Layer 3 of a small transformer language model trained on English Wikipedia (8 layers, counted from 0, width 128).
A neuron adds its activation times its output weights to the MLP's output. To switch it off is to set its activation to zero at one token and run the rest of the model.

Output weights of the MLP neurons that the questions are about. A number n stands for n times 0.0087.
n16: -10 9 6 9 -14 0 22 19 -4 -9 35 -40 26 16 -15 11 -5 28 -10 -23 18 2 0 -5 -14 2 22 34 -18 15 -16 14 8 -18 18 -15 -5 17 6 -16 -7 -5 -18 -15 -9 6 -3 8 1 -18 -20 2 -8 -39 -42 -21 11 14 -45 -18 -1 -13 -8 -25 -11 6 6 1 -5 -12 22 -13 -3 6 1 -6 -1 22 -8 2 -2 -20 -32 21 14 23 1 12 4 4 18 13 13 31 -13 9 26 10 27 27 -17 -8 -14 -5 -19 -1 -6 -9 2 3 -3 -19 40 4 -25 -33 23 13 -17 46 5 1 -14 4 14 -14 26 1
n28: 5 5 18 -1 27 23 5 35 -17 7 32 31 -21 2 -16 -23 -6 -5 -27 -11 -6 -7 -25 -13 23 -19 -12 -28 1 34 15 48 -2 12 -13 19 1 -38 23 17 -5 -25 -8 4 0 -32 16 -2 -20 -13 -20 -17 6 -19 13 19 -12 23 21 -44 14 12 1 -10 -9 3 6 -2 -1 -15 6 17 27 -5 13 2 -26 12 -13 8 -3 -16 31 8 -14 33 -17 16 29 -33 -10 4 1 14 24 -7 -11 8 20 13 -31 27 14 0 4 5 -8 13 -7 -4 2 -4 -34 16 -15 13 0 40 -2 1 -1 -41 -45 -11 9 -35 20 -34
n45: -18 -9 -13 10 21 -2 -8 1 -7 -16 8 -5 -19 -16 13 5 -28 -2 -24 -31 21 -2 0 -13 -27 19 -16 33 23 -3 1 -3 -8 -13 -20 -26 18 24 17 -7 25 3 16 32 24 4 19 1 20 25 -15 -13 19 -29 -28 -4 1 -33 -5 0 11 -8 -9 -5 26 -14 10 -32 2 -10 46 19 10 -2 -11 -8 -8 7 19 -37 29 -3 -20 -11 -45 28 -9 -10 -10 9 -25 33 -1 -2 50 21 20 6 11 -4 4 -16 21 -4 -8 -3 -38 -11 -13 -2 -18 18 13 -2 27 0 -6 -14 8 5 -3 25 8 -14 6 -10 12 11
n48: -12 -20 -18 -11 -23 6 0 -3 -18 11 -2 6 2 -14 -18 -27 -7 0 -18 6 -17 -34 3 27 -14 -11 1 22 -5 -5 -7 28 -16 19 17 21 -30 16 23 28 8 -8 19 44 -29 45 41 16 -16 -1 -28 21 -9 28 14 13 -39 -15 13 3 -8 9 -11 -25 -22 -1 0 3 9 -32 2 14 4 9 -2 14 -6 -31 6 -1 4 16 -21 14 -23 -7 9 22 5 13 -27 -22 -30 32 23 -12 -6 -7 2 -17 -10 42 1 -1 33 -25 -5 22 -17 11 -35 -12 -20 -13 -7 -3 -11 21 10 15 4 12 43 -7 -15 11 22 16
n71: 5 -6 -31 10 34 -4 -14 20 5 19 15 11 9 2 3 -10 29 -8 1 -6 44 16 -31 -3 9 -13 4 15 -18 2 7 -28 -1 28 -9 -1 5 -24 -12 -9 -22 1 30 22 5 10 12 -43 -5 -5 23 16 -7 -6 -8 26 -14 -36 14 -1 -8 17 43 4 -28 -1 -9 6 -10 -26 -3 -9 9 -2 -9 -18 14 -11 9 -8 12 -2 7 5 -29 45 -20 -17 -34 -7 -15 -12 15 43 -31 -15 14 19 18 -4 9 8 17 4 -11 -34 7 -8 13 13 -13 4 29 -21 -11 -45 2 13 -3 3 10 -14 -8 -25 55 -4 -13 -30
n82: -14 31 3 15 -9 6 -42 29 -1 11 22 -7 -23 3 33 19 -44 5 2 20 5 16 4 -2 4 -57 11 53 17 -15 14 17 -11 -22 -5 8 -13 -9 -9 -19 2 -9 -8 26 -3 9 4 -17 -15 25 -18 -24 38 6 -6 -49 95 49 21 1 10 -6 -2 -8 -36 -32 -3 -12 -4 -13 -27 -10 -4 -1 -7 1 -11 -26 -3 2 -30 -4 3 -18 -24 -3 0 7 32 29 -27 -19 2 -5 38 10 -3 8 -23 30 31 16 16 -1 -19 -2 -3 -5 6 -16 30 -6 -23 3 -6 36 65 -28 -23 -33 2 29 4 -13 -10 -1 -15 -14
n93: -26 -17 -4 13 19 30 32 -28 -37 20 -15 -35 -1 9 -20 16 13 3 8 -20 7 9 8 -16 -7 5 9 8 14 -13 8 -4 -9 10 -26 -16 21 3 10 8 -8 34 7 -3 -3 30 6 -17 -46 -11 8 14 20 -16 -13 12 -3 -7 -31 3 -12 15 24 4 24 -13 -4 -26 -23 -6 16 7 10 11 -9 17 -4 21 -15 21 3 -1 -20 27 -16 36 7 -10 -6 -8 19 21 -24 36 34 -22 18 9 -5 2 -8 -39 -6 -39 -38 -27 7 2 -16 1 -8 18 49 2 -21 -5 -8 -17 -7 -2 -6 27 -22 -18 -20 22 16 31
n116: 14 -6 -1 31 22 -15 8 -13 11 19 6 0 -9 9 -20 15 6 21 4 2 -21 -7 31 -23 17 15 -28 32 4 -4 13 -11 -3 -6 4 -20 -15 11 23 8 0 1 -13 -1 8 -9 24 -48 -29 -23 -19 -3 16 -15 -10 6 12 28 -5 -30 -16 -2 33 -33 9 48 6 -11 -2 4 9 -14 5 6 13 -19 12 9 1 -12 4 8 21 16 -6 -10 -20 38 4 32 -3 13 37 0 5 5 -4 -31 10 8 -17 -25 -35 -21 -12 2 -44 -25 18 11 11 -38 7 -12 32 -17 -19 12 -24 1 18 7 -29 26 -6 -12 7 5
n147: 6 -2 9 26 12 -5 -1 23 -12 -10 -31 -15 7 -19 4 1 -9 -33 -4 -13 30 14 12 -14 -8 -26 7 4 3 -9 -34 0 21 -15 2 2 -13 18 -13 2 20 14 13 28 -4 -9 -4 18 14 9 53 9 1 -33 -20 -17 -33 -13 34 -11 -2 -11 29 29 -19 -8 10 10 -56 39 -1 -9 16 3 13 -12 30 18 -2 -28 -23 17 17 -30 24 -3 5 -32 22 1 -49 21 22 -32 24 18 21 17 -28 2 6 7 19 -23 -1 -9 6 2 21 -13 4 3 -6 -27 6 -18 16 8 -15 12 31 -11 -3 -26 -15 -5 -21 5
n150: -29 -21 26 -6 -20 16 -11 -17 20 -4 10 -6 -2 7 4 -4 8 3 4 38 -1 12 -23 -15 9 16 -15 34 34 -26 20 -19 12 -1 -11 22 8 1 1 -32 14 0 -26 -16 -20 6 -35 -6 -13 -14 21 6 1 7 4 28 -1 4 16 -4 36 11 5 -28 7 -19 9 -12 32 -11 3 -11 1 29 -5 2 -19 -1 -28 5 -25 5 8 14 -2 3 -1 35 -4 27 2 2 -19 19 -25 -10 32 -15 -4 18 3 0 18 -30 23 -15 -20 3 7 33 -7 -25 17 5 -26 -11 4 -1 24 10 9 -28 -6 -31 2 -9 -13 -7
n182: 11 14 -36 24 18 49 10 -17 -7 16 -24 17 14 19 5 -15 -41 13 6 -35 27 -12 -28 -6 -53 -30 27 -21 8 -38 -21 26 -13 -12 7 8 15 36 15 13 -10 25 28 -7 -42 31 16 -1 -34 2 5 -14 -26 -27 -13 5 -9 -1 -17 -11 5 33 26 15 15 11 26 1 10 -2 -3 35 30 -2 12 8 27 32 1 2 -6 26 1 4 -6 -2 5 1 -27 35 10 -2 17 -12 28 1 3 32 13 -1 -13 -21 17 -5 -14 -14 0 -1 -25 26 -47 -39 4 -18 -7 12 -17 -13 -22 -24 -13 8 5 -32 8 -23 -12 -10
n193: 14 -21 2 -11 -14 -12 -35 -14 2 -26 33 5 12 5 26 16 0 -6 3 -7 -10 16 -8 7 -33 -1 -3 4 7 -15 9 12 -17 4 -29 5 16 -1 6 10 -30 -27 6 -25 -24 -6 31 -33 21 -23 -2 6 16 -44 -16 -2 24 -26 -5 -5 -7 6 -37 43 -34 3 -6 -12 -13 1 4 -2 7 -16 0 25 17 23 8 -20 13 5 -14 11 -13 17 2 12 -11 3 15 15 22 14 -15 24 18 8 10 -1 13 17 -1 45 -27 -9 1 29 3 -2 14 27 14 0 -13 0 1 9 18 1 6 -31 -22 16 -19 0 7 -3
n209: -27 9 11 -4 9 32 -8 -6 15 38 -3 -10 -1 25 -23 17 -38 8 1 8 -22 10 13 -11 -36 48 7 11 21 -1 -11 -12 1 -9 -36 -9 -20 -19 19 11 6 6 12 -25 -9 -18 4 -26 14 -13 28 18 -10 -4 -23 29 7 -20 25 8 19 -12 18 -9 19 13 15 14 3 6 -2 1 -29 -18 12 -15 23 -5 -10 20 18 6 -16 15 -12 2 27 -4 -15 7 1 -1 7 33 2 4 -5 -3 -31 -3 -24 17 18 6 -33 -20 6 -35 17 -7 -6 7 -12 3 -5 7 -39 25 -14 19 24 3 12 -11 -16 -27 -22 -2
n243: -34 -15 -11 -27 29 -22 32 10 3 4 41 2 -20 -2 -20 31 12 -11 14 3 -26 16 42 -22 -17 9 8 8 2 -8 -7 -5 14 -1 -1 -18 2 -39 -37 -20 -9 3 -5 -8 -5 8 -1 18 17 14 25 32 -21 -46 19 -13 -4 18 36 20 5 -1 -21 2 9 -6 28 -5 12 -1 15 -28 11 -4 4 -3 -6 3 15 12 -4 11 -27 -3 -34 12 13 -12 -8 -18 3 2 -10 8 -2 17 -4 -2 -13 4 30 38 43 -16 -23 -1 1 -23 -43 16 18 14 -7 -16 12 -12 44 -8 -51 -18 -38 7 20 18 -8 12 -16 6
n279: 20 -16 -18 22 3 -2 25 6 -11 -10 -29 -28 -30 5 -11 -21 6 26 24 10 -9 -28 29 22 12 25 -15 -20 10 45 -14 -41 -20 2 17 -45 -22 -13 -30 -9 -17 17 1 28 13 -8 17 -6 -26 5 19 -1 -16 -9 -7 2 -8 19 2 -1 -17 37 10 -13 -13 2 -22 7 2 -4 -22 -11 -30 17 10 -1 19 -11 -13 46 14 -23 -8 10 -11 11 7 -31 36 25 -11 5 27 13 -7 -5 0 -24 24 -1 0 1 26 1 26 27 38 6 33 -14 8 -5 -16 22 -26 -4 -8 2 -12 -35 -26 30 27 -18 5 11 -20 -14
n305: 1 12 16 35 15 -17 -2 -22 -29 -71 13 3 18 18 -4 -2 -48 -50 -22 -18 1 37 -10 14 -8 0 -21 -7 16 0 -2 12 0 18 7 -52 -23 16 2 -5 0 11 16 15 8 -41 22 9 -47 -25 -8 15 6 33 3 -14 -35 23 7 -18 8 -26 -32 16 -11 2 -5 11 6 20 7 -39 -7 -15 5 22 6 14 11 18 25 -23 26 23 0 -22 -10 -27 29 23 15 15 2 -14 -18 4 11 -11 18 15 18 -15 -20 -18 31 -13 51 31 15 3 7 -16 -15 -3 25 -2 -5 33 14 -12 -11 21 -24 4 6 -11 15 -22

Each question names a token from some text and the token that comes next. It shows the activations a of the neurons there, in the order above. A number n stands for n times 0.055.

Then comes g, the gradient of the next token's log-probability with respect to the MLP's output, scaled to length 1. A neuron's effect is roughly proportional to its activation times (output weights . g). A number n stands for n times 0.0036.

"-s", then "ec"
a: 0 0 0 0 0 0 0 -14 0 -17 0 -8 0 0 0 0
g: -17 18 -45 44 -2 29 -5 -13 8 21 25 -24 44 31 -22 -27 16 -20 22 13 -21 0 32 37 -27 2 30 -11 22 1 -52 -16 14 12 -15 22 -31 -3 23 51 -32 -35 4 -30 -16 -37 6 -14 8 -1 -2 -38 19 62 -6 -43 -36 -37 16 -15 -27 14 -16 27 -6 33 25 17 -10 -14 -1 12 2 39 -18 8 18 -1 16 36 7 -5 40 14 -11 -23 -19 1 -51 -23 36 -13 39 -3 -11 53 9 -43 28 -26 -25 -21 27 -13 0 13 -36 8 -11 5 3 -22 -32 -13 16 13 -3 20 -51 -24 13 17 38 -19 3 10 11 -19
Which neuron, switched off, lowers the next token's probability most? n150

" |", then " E"
a: 7 0 0 0 0 0 0 0 0 0 0 0 0 -16 0 0
g: -17 18 -21 -9 6 3 39 62 -7 35 2 -2 -14 -22 -4 -14 26 26 20 25 20 15 12 -33 -39 -13 -22 -38 36 6 -2 -83 15 16 -46 14 33 -22 -13 -20 25 49 27 -15 -22 5 -13 11 -5 38 35 -12 -38 23 -6 -20 -4 -26 35 -10 -32 19 -29 -8 17 -6 6 -4 4 29 -34 15 53 -31 -6 -22 12 4 5 5 23 15 -8 -23 25 -6 7 -7 -2 -32 -37 -20 -30 -56 1 -17 6 6 -23 -31 13 -38 7 -14 11 24 25 0 -31 42 1 26 -7 -8 24 12 -11 35 -13 -8 -27 27 41 -13 -24 28 -11 36
Which neuron, switched off, raises the next token's probability most? n243

" Mod", then "el"
a: -1 0 0 0 0 0 0 0 0 0 0 2 -2 0 -4 0
g: -20 26 -38 -9 -24 9 5 41 -4 -3 13 -8 11 -7 36 -19 8 11 1 9 5 4 49 -12 -22 13 15 20 32 -20 -17 -68 -42 9 4 32 -3 -20 6 -29 1 25 26 -11 -9 28 2 11 3 15 16 6 25 21 -8 2 23 21 -31 -25 26 9 -33 17 20 14 7 -28 -7 -21 -30 -26 -38 44 -32 20 -1 -33 8 56 33 30 3 -7 -11 -56 5 27 -31 22 17 35 20 -35 -35 -54 -25 23 -12 -39 -40 3 37 -24 -1 37 -41 14 34 -14 6 -3 -13 30 -22 10 23 4 -46 21 -30 -15 5 -11 37 18 -8 -27
Which neuron, switched off, raises the next token's probability most? n279

"eed", then "way"
a: 0 0 -13 0 0 0 0 0 0 -2 0 2 -15 0 0 0
g: 2 0 18 35 -53 -47 4 -58 27 -16 0 -9 20 12 19 11 -25 -25 -24 12 30 -20 1 25 -17 -29 -17 -14 -7 29 -9 -5 12 -1 19 3 31 -23 -27 -2 12 -5 -22 -16 15 29 -38 -39 12 -21 8 1 -5 -47 31 7 -23 -19 11 7 3 -54 22 12 -11 14 -10 53 27 7 45 2 24 -14 -1 -25 -23 -30 17 -13 -12 22 -17 -26 16 13 -7 8 24 -5 48 -11 -60 1 -12 22 20 18 42 -47 -1 -22 40 -25 27 -8 -16 46 -1 -14 -2 1 -12 -18 -28 13 34 14 18 -53 50 -11 48 16 18 29 -20 16
Which two neurons, each switched off alone, lower its probability most, in order? n209, n45

"in", then " at"
a: 0 0 0 11 0 0 0 0 0 0 15 0 -8 0 0 0
g: -11 10 3 8 5 61 -44 -3 6 22 51 2 33 10 -29 -22 -12 19 -5 -10 12 -10 -33 -5 6 -21 -13 0 -27 -62 -25 9 -4 0 -17 -17 23 12 -14 29 18 -1 -15 25 -44 -25 -13 -5 31 14 -3 16 -1 35 5 -21 12 -8 -19 24 24 39 27 -15 33 -17 69 -18 0 7 28 -27 3 8 -20 6 -1 42 -2 1 -24 28 -9 8 -15 3 19 -19 20 52 -27 6 -7 8 -6 -9 -56 -4 -18 55 -4 9 20 30 -21 -25 -46 -43 -49 -18 -18 -39 -40 -12 -2 22 -31 14 20 20 11 0 19 24 58 -30 -9 -14
Which two neurons, each switched off alone, lower its probability most, in order? n182, n48

"utt", then " |"
a: 0 0 18 0 0 0 0 0 0 0 0 -42 0 0 0 0
g: -39 43 -14 -12 -40 -5 -7 60 27 33 2 45 -18 -9 -21 -19 0 16 33 4 -3 10 -9 17 42 6 -11 43 0 -14 -36 -36 -38 1 18 2 -19 -32 -1 -24 -22 23 27 24 -64 -28 -22 8 5 1 12 37 2 -10 -28 -10 -16 -10 43 -20 -11 2 -5 -9 63 7 -5 -35 25 -25 6 16 -55 -7 -3 16 9 -4 30 3 -15 -15 5 1 -21 49 24 -28 -5 29 5 21 -19 -10 -25 -47 -3 -28 4 30 27 31 2 -42 14 -17 -12 28 58 -9 14 -15 21 -5 12 8 -26 6 -15 42 -41 4 -7 28 -23 15 -9 -6
Which neuron, switched off, lowers the next token's probability most? n193

"um", then " m"
a: 0 0 0 -11 0 0 0 0 0 0 0 0 -10 0 -7 0
g: 6 -43 17 -26 -24 -24 10 20 -12 -1 -27 12 -29 5 5 13 41 14 17 5 -10 8 -26 16 15 -38 20 -32 48 8 7 20 -15 24 -13 -13 -6 -8 2 25 -8 53 1 35 10 14 18 26 3 -45 -32 28 -12 -15 -38 4 -39 -14 7 35 -10 -7 0 -14 -1 -41 27 39 50 22 -36 -13 8 36 -36 -23 -29 1 38 10 56 -8 -6 -44 64 -12 -25 -2 24 -20 4 -52 -8 -18 15 -11 -36 -21 -2 -13 -14 32 -20 -21 -2 4 25 31 7 15 -12 7 15 29 -20 4 -36 -27 52 -4 14 -26 -21 -5 -30 23 -8 36
Which neuron, switched off, lowers the next token's probability most? n209

" comp", then "onent"
a: 0 11 0 0 -7 0 0 0 48 0 0 0 2 0 0 0
g: 21 10 24 28 15 -2 17 14 29 -7 33 15 18 -39 10 22 4 44 -27 18 13 15 -11 21 -2 -20 18 -23 8 -61 -39 -9 -23 -4 -31 -7 2 30 -36 -9 -60 -13 -33 13 -7 -15 -14 32 -9 11 22 50 13 4 -26 -24 37 -9 22 17 -1 -11 -5 18 15 34 -38 -12 -40 -32 -19 18 10 -27 7 0 -15 -18 -26 25 10 28 23 -2 -5 -23 2 -16 -4 57 21 10 31 -12 18 -35 11 23 -16 -71 9 -4 -56 9 -3 30 -17 8 3 9 22 15 -86 28 -37 3 -2 -11 -25 36 3 -2 4 16 11 -6 -2 23
Which neuron, switched off, lowers the next token's probability most? n147

"l", then "iet"
a: 0 0 -11 0 -1 0 0 0 0 0 0 0 0 0 0 0
g: 10 33 -5 30 22 -8 -11 -53 -2 2 13 22 -26 24 1 27 13 -38 -18 10 4 -7 21 -25 -47 -17 -19 -2 -18 2 8 -70 42 -26 -2 42 -9 0 19 -4 -15 2 -13 4 -13 55 -42 -3 -30 -11 25 -25 -15 17 30 -13 -45 35 9 1 -24 -27 26 -15 -17 -3 -30 -20 45 18 11 20 6 -39 28 -53 -39 26 -34 -10 17 26 29 21 -4 -49 -7 9 1 -1 26 12 -13 5 35 45 25 -21 32 13 -46 6 30 5 25 38 -16 -3 31 -23 -5 -13 -14 5 -10 0 43 31 14 -39 13 10 2 -2 -31 3 -4 -18
Which neuron, switched off, lowers the next token's probability most? n45

",", then " and"
a: 0 0 0 2 0 0 -6 -90 0 0 0 0 0 0 0 0
g: -15 15 3 16 -24 9 -6 34 23 2 -5 40 -17 6 13 -7 -18 -40 4 -21 -14 -23 -15 76 -31 24 -3 11 17 -19 -22 7 -20 29 -37 52 1 42 -12 -14 -20 -10 5 12 8 -31 -7 31 -23 31 32 -3 -12 24 -3 -22 37 -5 27 2 25 18 -40 -36 32 18 10 -2 -67 -21 0 -18 -19 -13 -4 10 34 -38 11 10 -57 -17 24 48 3 40 7 -15 26 -43 12 -19 -27 27 27 -12 -24 8 -12 14 -9 -4 -1 -15 19 -54 -1 12 -22 23 -13 14 18 -33 4 -10 8 -41 5 51 -5 16 -20 -17 -17 55 -9 -7
Which neuron, switched off, lowers the next token's probability most? n116

"(", then "k"
a: 0 0 0 0 0 0 0 0 0 0 0 0 0 -28 0 3
g: 51 -37 54 -6 43 7 -16 3 -4 11 -66 30 13 14 -2 -19 -5 -13 14 -12 -15 39 -16 0 41 36 -3 -11 5 24 -24 -12 -40 15 -21 -3 17 -21 20 -6 -18 -12 -28 30 12 -22 19 -6 -17 -6 0 -12 16 18 8 31 -46 -13 -18 -12 18 -37 -3 -8 -13 9 8 7 -21 -57 -16 11 48 -6 -11 8 -7 -4 6 22 21 -51 14 -12 32 8 7 9 7 80 -37 -4 -11 16 4 43 -37 -40 -21 46 -33 14 -6 29 27 20 21 -26 5 22 -3 11 3 -11 -55 -19 -41 -33 30 9 15 19 7 3 -3 3 -20 -23
Which neuron, switched off, lowers the next token's probability most? n243

" b", then "ind"
a: 1 0 0 -19 0 0 0 0 0 0 0 0 0 0 0 -39
g: 18 -12 -17 -28 10 -11 26 10 -14 -21 -25 -28 -28 -12 4 -9 -2 -42 -11 -14 4 23 34 18 -6 27 -37 -22 -31 29 25 -28 -30 17 24 31 11 -48 -37 -36 -33 5 -28 12 13 -26 24 -12 6 32 13 -27 6 7 1 -12 44 28 1 10 -2 8 21 3 -2 14 39 -19 6 -40 -29 10 7 -1 54 51 26 -19 -21 18 -25 -13 -30 16 -33 -8 -17 -62 14 23 25 -46 20 23 -16 26 24 18 23 0 22 26 20 -4 -24 -36 71 15 12 -24 -1 56 23 21 15 -2 20 -20 -9 9 -27 -32 1 -22 -13 2 20 -33
Which neuron, switched off, lowers the next token's probability most? n48

"am", then "ma"
a: 0 0 0 0 0 28 0 0 0 0 0 0 -2 0 -1 0
g: 66 12 -15 27 -29 -6 17 7 -1 8 3 -3 -12 0 15 -22 -39 -21 34 9 85 -20 35 -12 17 34 -30 -9 5 37 26 27 8 52 -36 -23 18 -16 28 -33 10 1 0 -9 24 32 -8 29 10 -3 23 43 10 -33 -6 -11 23 22 1 -13 -16 6 16 -26 -18 -52 -23 16 28 -14 -24 -34 20 -3 9 -28 19 1 -9 -27 -23 -22 8 4 -36 18 18 -9 28 5 -26 -43 -4 -15 -47 -37 -19 34 8 11 -12 2 41 -4 -13 -13 1 -16 74 -58 -14 -12 -4 -16 -17 -16 6 -4 2 -16 4 -2 2 29 20 -28 -20 3
Which neuron, switched off, lowers the next token's probability most? n82

";", then " positive"
a: 0 -8 0 0 0 0 -21 -4 0 0 0 0 0 0 9 0
g: -10 -40 -15 -27 -19 -32 -25 -49 6 14 6 -5 -34 2 -7 10 54 -31 1 -47 20 32 15 7 7 33 0 6 -36 -4 11 8 -14 24 25 -15 16 7 6 20 -15 -21 22 10 25 5 -53 3 8 9 -6 22 26 2 -19 -7 -29 -39 19 27 13 -13 -5 34 -5 13 29 -31 34 -17 -26 38 -37 11 -46 -39 18 -8 8 -9 -25 7 -65 -58 -25 -5 28 45 6 49 -5 -44 24 20 16 -7 25 8 6 -8 17 33 36 33 7 -11 -20 -14 -7 -4 10 55 -8 10 -29 12 55 -13 12 19 2 -40 -9 13 9 3 -17 -13
Which neuron, switched off, lowers the next token's probability most? n93

"l", then "as"
a: 0 0 0 1 -95 0 0 0 0 0 0 0 0 0 0 0
g: 19 14 0 -24 -31 15 22 3 35 17 18 -21 -2 7 0 18 15 -33 -7 -37 5 55 12 22 -37 3 2 -50 -33 -12 22 23 6 10 -36 62 -13 8 45 -22 45 7 4 -15 1 -2 -63 15 -21 20 -26 22 -10 -14 47 9 14 12 -3 3 -1 -7 4 8 -20 36 -45 -13 -7 13 10 29 -32 33 23 -49 -39 -6 -18 6 23 -13 -21 16 65 27 19 -25 7 -23 -2 22 24 -32 -12 -31 -35 0 -22 -23 -36 11 4 11 8 15 -10 12 28 -37 -5 21 22 33 -46 33 1 11 -7 -26 -39 17 -5 -45 -2 6 -9 2
Which neuron, switched off, lowers the next token's probability most? n71

" G", then "N"
a: 0 0 0 0 0 0 0 0 0 0 0 0 0 9 0 0
g: 11 55 10 7 -3 -4 16 3 56 12 8 -1 34 11 -63 32 -21 24 37 -23 -6 6 -21 -18 7 19 -26 -37 -23 16 33 1 -24 14 -23 -8 16 -32 24 -14 -29 18 38 43 -4 -63 -41 17 -25 -56 -7 -17 34 -40 -19 34 17 -50 59 -16 -15 -11 5 -7 6 -7 41 -31 -21 -15 12 1 -19 -10 -25 17 19 6 -12 13 39 35 -49 18 -18 1 16 -26 -19 0 -29 21 16 22 -18 -19 57 -15 12 8 26 -14 -30 -5 -31 -15 -13 -18 -1 1 -14 10 5 9 4 20 40 5 -12 5 3 3 3 2 -27 15 18 15
Which neuron, switched off, lowers the next token's probability most? n243

",", then " North"
a: 0 0 54 0 0 0 0 -1 0 0 0 0 0 0 12 0
g: -16 -8 47 30 -42 -5 -52 -2 -22 -7 -13 3 37 -54 -18 50 -1 17 -13 16 25 -14 -28 22 -17 -9 -2 13 14 26 33 -19 -4 -16 -19 17 -19 -9 4 -14 -18 -30 16 36 9 -53 -22 -54 18 -5 -12 39 14 -10 -17 12 5 -62 21 -40 16 3 -4 -18 4 40 4 -35 -23 19 19 -15 18 38 40 27 -12 23 7 37 51 -9 49 12 -32 -3 27 16 -26 27 -2 4 -23 -19 -12 -1 -17 6 27 15 -34 11 -22 25 -2 -30 -16 33 -24 -11 2 27 -35 3 -2 -25 5 3 -19 0 15 20 39 -7 9 -57 14 24
Which neuron, switched off, lowers the next token's probability most? n45

"ran", then "e"
a: 0 -19 0 1 -17 0 0 0 0 0 16 0 0 0 0 0
g: -26 56 11 40 -20 -9 -20 -57 -1 13 -43 -27 22 -4 11 1 -29 -8 25 36 -16 7 2 -9 1 26 -3 14 9 -32 -10 3 40 1 20 -14 -13 -22 -5 -49 30 -1 30 23 -47 36 -3 -37 -24 26 4 18 -24 13 10 -21 12 -52 -14 14 -9 -20 -29 6 8 25 -51 -29 41 19 62 31 -50 -30 -47 -9 42 -8 0 5 13 26 17 -49 -13 -12 32 5 2 23 -16 0 -1 -36 24 20 18 7 -8 -18 17 -28 48 14 28 42 -9 -29 15 23 0 -29 -8 -2 -33 -6 -9 -4 15 -11 6 7 6 7 -3 31 -3 6
Which neuron, switched off, lowers the next token's probability most? n28

"ments", then " that"
a: 0 0 0 0 0 0 -19 0 0 0 17 0 0 0 0 0
g: -1 -2 14 -43 19 39 0 4 59 -48 -10 -25 -6 2 20 -14 19 -25 -2 -22 -16 12 1 -3 1 13 51 -43 -8 -7 -40 24 -2 62 24 -15 4 13 -17 -7 22 -5 -1 3 -23 -33 36 51 18 19 38 47 11 46 10 -27 -80 -33 13 -44 -3 2 -11 -10 -15 14 30 5 -13 32 -3 -26 -20 15 -24 -19 2 -38 22 43 25 -9 -44 4 29 -3 6 -2 -23 4 -34 -19 5 -20 17 -1 46 -21 -16 28 -30 -5 -3 -43 10 6 12 -26 1 -10 19 8 -14 7 -6 -41 -3 -14 41 -23 25 3 -2 20 12 16 9 -15
Which neuron, switched off, raises the next token's probability most? n182

"P", then "EN"
a: 0 0 0 0 18 -2 0 0 2 0 0 0 0 0 0 0
g: -18 21 -1 8 -21 12 -15 -8 40 20 64 2 -20 -32 -7 35 10 -18 -28 -37 46 -23 14 31 -19 -8 -18 -39 -10 47 -43 28 17 -15 -26 7 -7 21 6 26 12 19 0 48 31 6 -49 0 -11 18 -7 9 -3 8 33 14 21 -23 18 2 -31 5 19 -40 16 -36 10 -22 -24 24 -19 0 20 -4 -9 -34 4 9 2 -8 2 28 -54 38 -24 24 -36 -16 -3 -2 -17 -61 33 -9 -9 -39 19 27 29 -53 13 -15 7 -7 3 -7 -11 -13 -5 10 -10 -14 -17 8 -39 27 3 24 -3 -19 -35 11 -18 13 35 47 58 1
Which neuron, switched off, lowers the next token's probability most? n71

"aps", then " led"
a: 0 0 0 0 0 0 0 0 8 0 0 -5 0 0 0 0
g: 32 26 30 13 -11 29 -29 -7 29 0 -18 9 10 -4 -14 -2 -42 -23 11 26 3 -14 -15 16 -19 16 43 -4 -13 -6 40 4 -32 -13 -16 18 11 28 3 6 48 -14 -30 0 -10 -5 1 4 -17 13 -46 4 29 21 -38 19 17 -2 -4 28 7 -22 -19 18 -33 85 -54 2 -4 -11 -53 -13 -92 -23 -26 5 -64 5 -12 32 -30 28 -15 47 -23 18 2 6 17 -16 11 10 6 17 0 31 -5 2 20 -4 50 16 4 9 -27 0 -17 11 -5 0 -20 -5 12 -10 7 -20 -15 6 -57 -4 4 17 -10 50 -3 8 11 1
Which neuron, switched off, raises the next token's probability most? n147

" rece", then "pt"
a: 0 1 0 0 0 0 0 0 0 0 0 0 8 0 4 0
g: 24 6 -19 -14 -19 6 35 3 -9 -27 -44 -19 50 -3 6 -2 -33 -11 38 2 30 17 13 7 -7 -5 -71 -40 18 19 -10 -43 39 39 -18 32 -7 -40 -11 -36 -2 39 17 19 26 -23 -24 47 -7 -6 22 -9 -6 18 -14 4 8 5 40 -27 -4 2 23 -3 13 31 52 -31 68 -25 3 -12 -31 17 -1 1 41 -3 -21 -17 40 5 -37 21 -46 -4 -13 -5 37 -10 15 -32 -2 14 3 -33 17 18 -30 1 -30 -43 16 8 0 0 -38 -47 -7 1 -8 39 6 -11 -5 6 40 3 -23 -1 -4 2 9 -11 14 -21 -8 24
Which neuron, switched off, lowers the next token's probability most? n209

"9", then "C"
a: 2 0 0 0 0 0 0 0 23 0 0 2 0 0 0 0
g: 3 -41 -38 47 21 -8 -6 40 -2 19 -12 -2 -11 -34 13 11 -2 -16 -19 -12 21 -26 -16 0 23 -28 -26 -20 16 -26 2 14 29 32 30 -25 35 8 -39 23 28 7 16 -17 25 -7 8 5 -6 36 -19 -33 -36 -3 36 -22 21 -38 4 4 23 39 36 6 22 -32 -18 -22 51 12 12 -54 -27 -8 -16 0 12 1 31 -28 -12 -11 -28 -20 48 -12 -14 -18 31 -34 -2 -7 15 -38 -2 -12 -6 37 4 -17 9 -19 14 -20 11 48 7 -18 -20 55 -17 -22 60 -43 20 23 26 -9 39 -32 30 -22 6 -3 -2 -8 -42 -1
Which neuron, switched off, lowers the next token's probability most? n147

"ological", then " process"
a: 0 0 0 -7 0 0 -47 0 0 0 0 -5 0 0 0 0
g: 10 14 -23 36 2 -28 -7 -50 -4 -43 -6 -21 -1 -4 25 -9 -16 -67 7 -13 -35 7 -18 3 6 20 31 -23 -12 15 -48 -8 -6 4 -19 8 43 34 -5 22 16 -26 12 29 25 -38 -9 -1 22 11 -8 -5 5 11 6 -41 -10 -29 -16 12 23 -36 28 -13 -26 6 18 23 30 35 -48 13 2 11 8 -24 18 19 20 -2 -7 -11 12 -7 21 -7 3 -25 4 25 -7 11 31 27 10 -10 -19 -12 24 23 -21 85 12 30 -32 -14 -46 13 28 64 7 2 10 35 8 -21 44 -20 -6 -21 20 -30 -61 -22 -36 -9 -11 15
Which neuron, switched off, lowers the next token's probability most? n93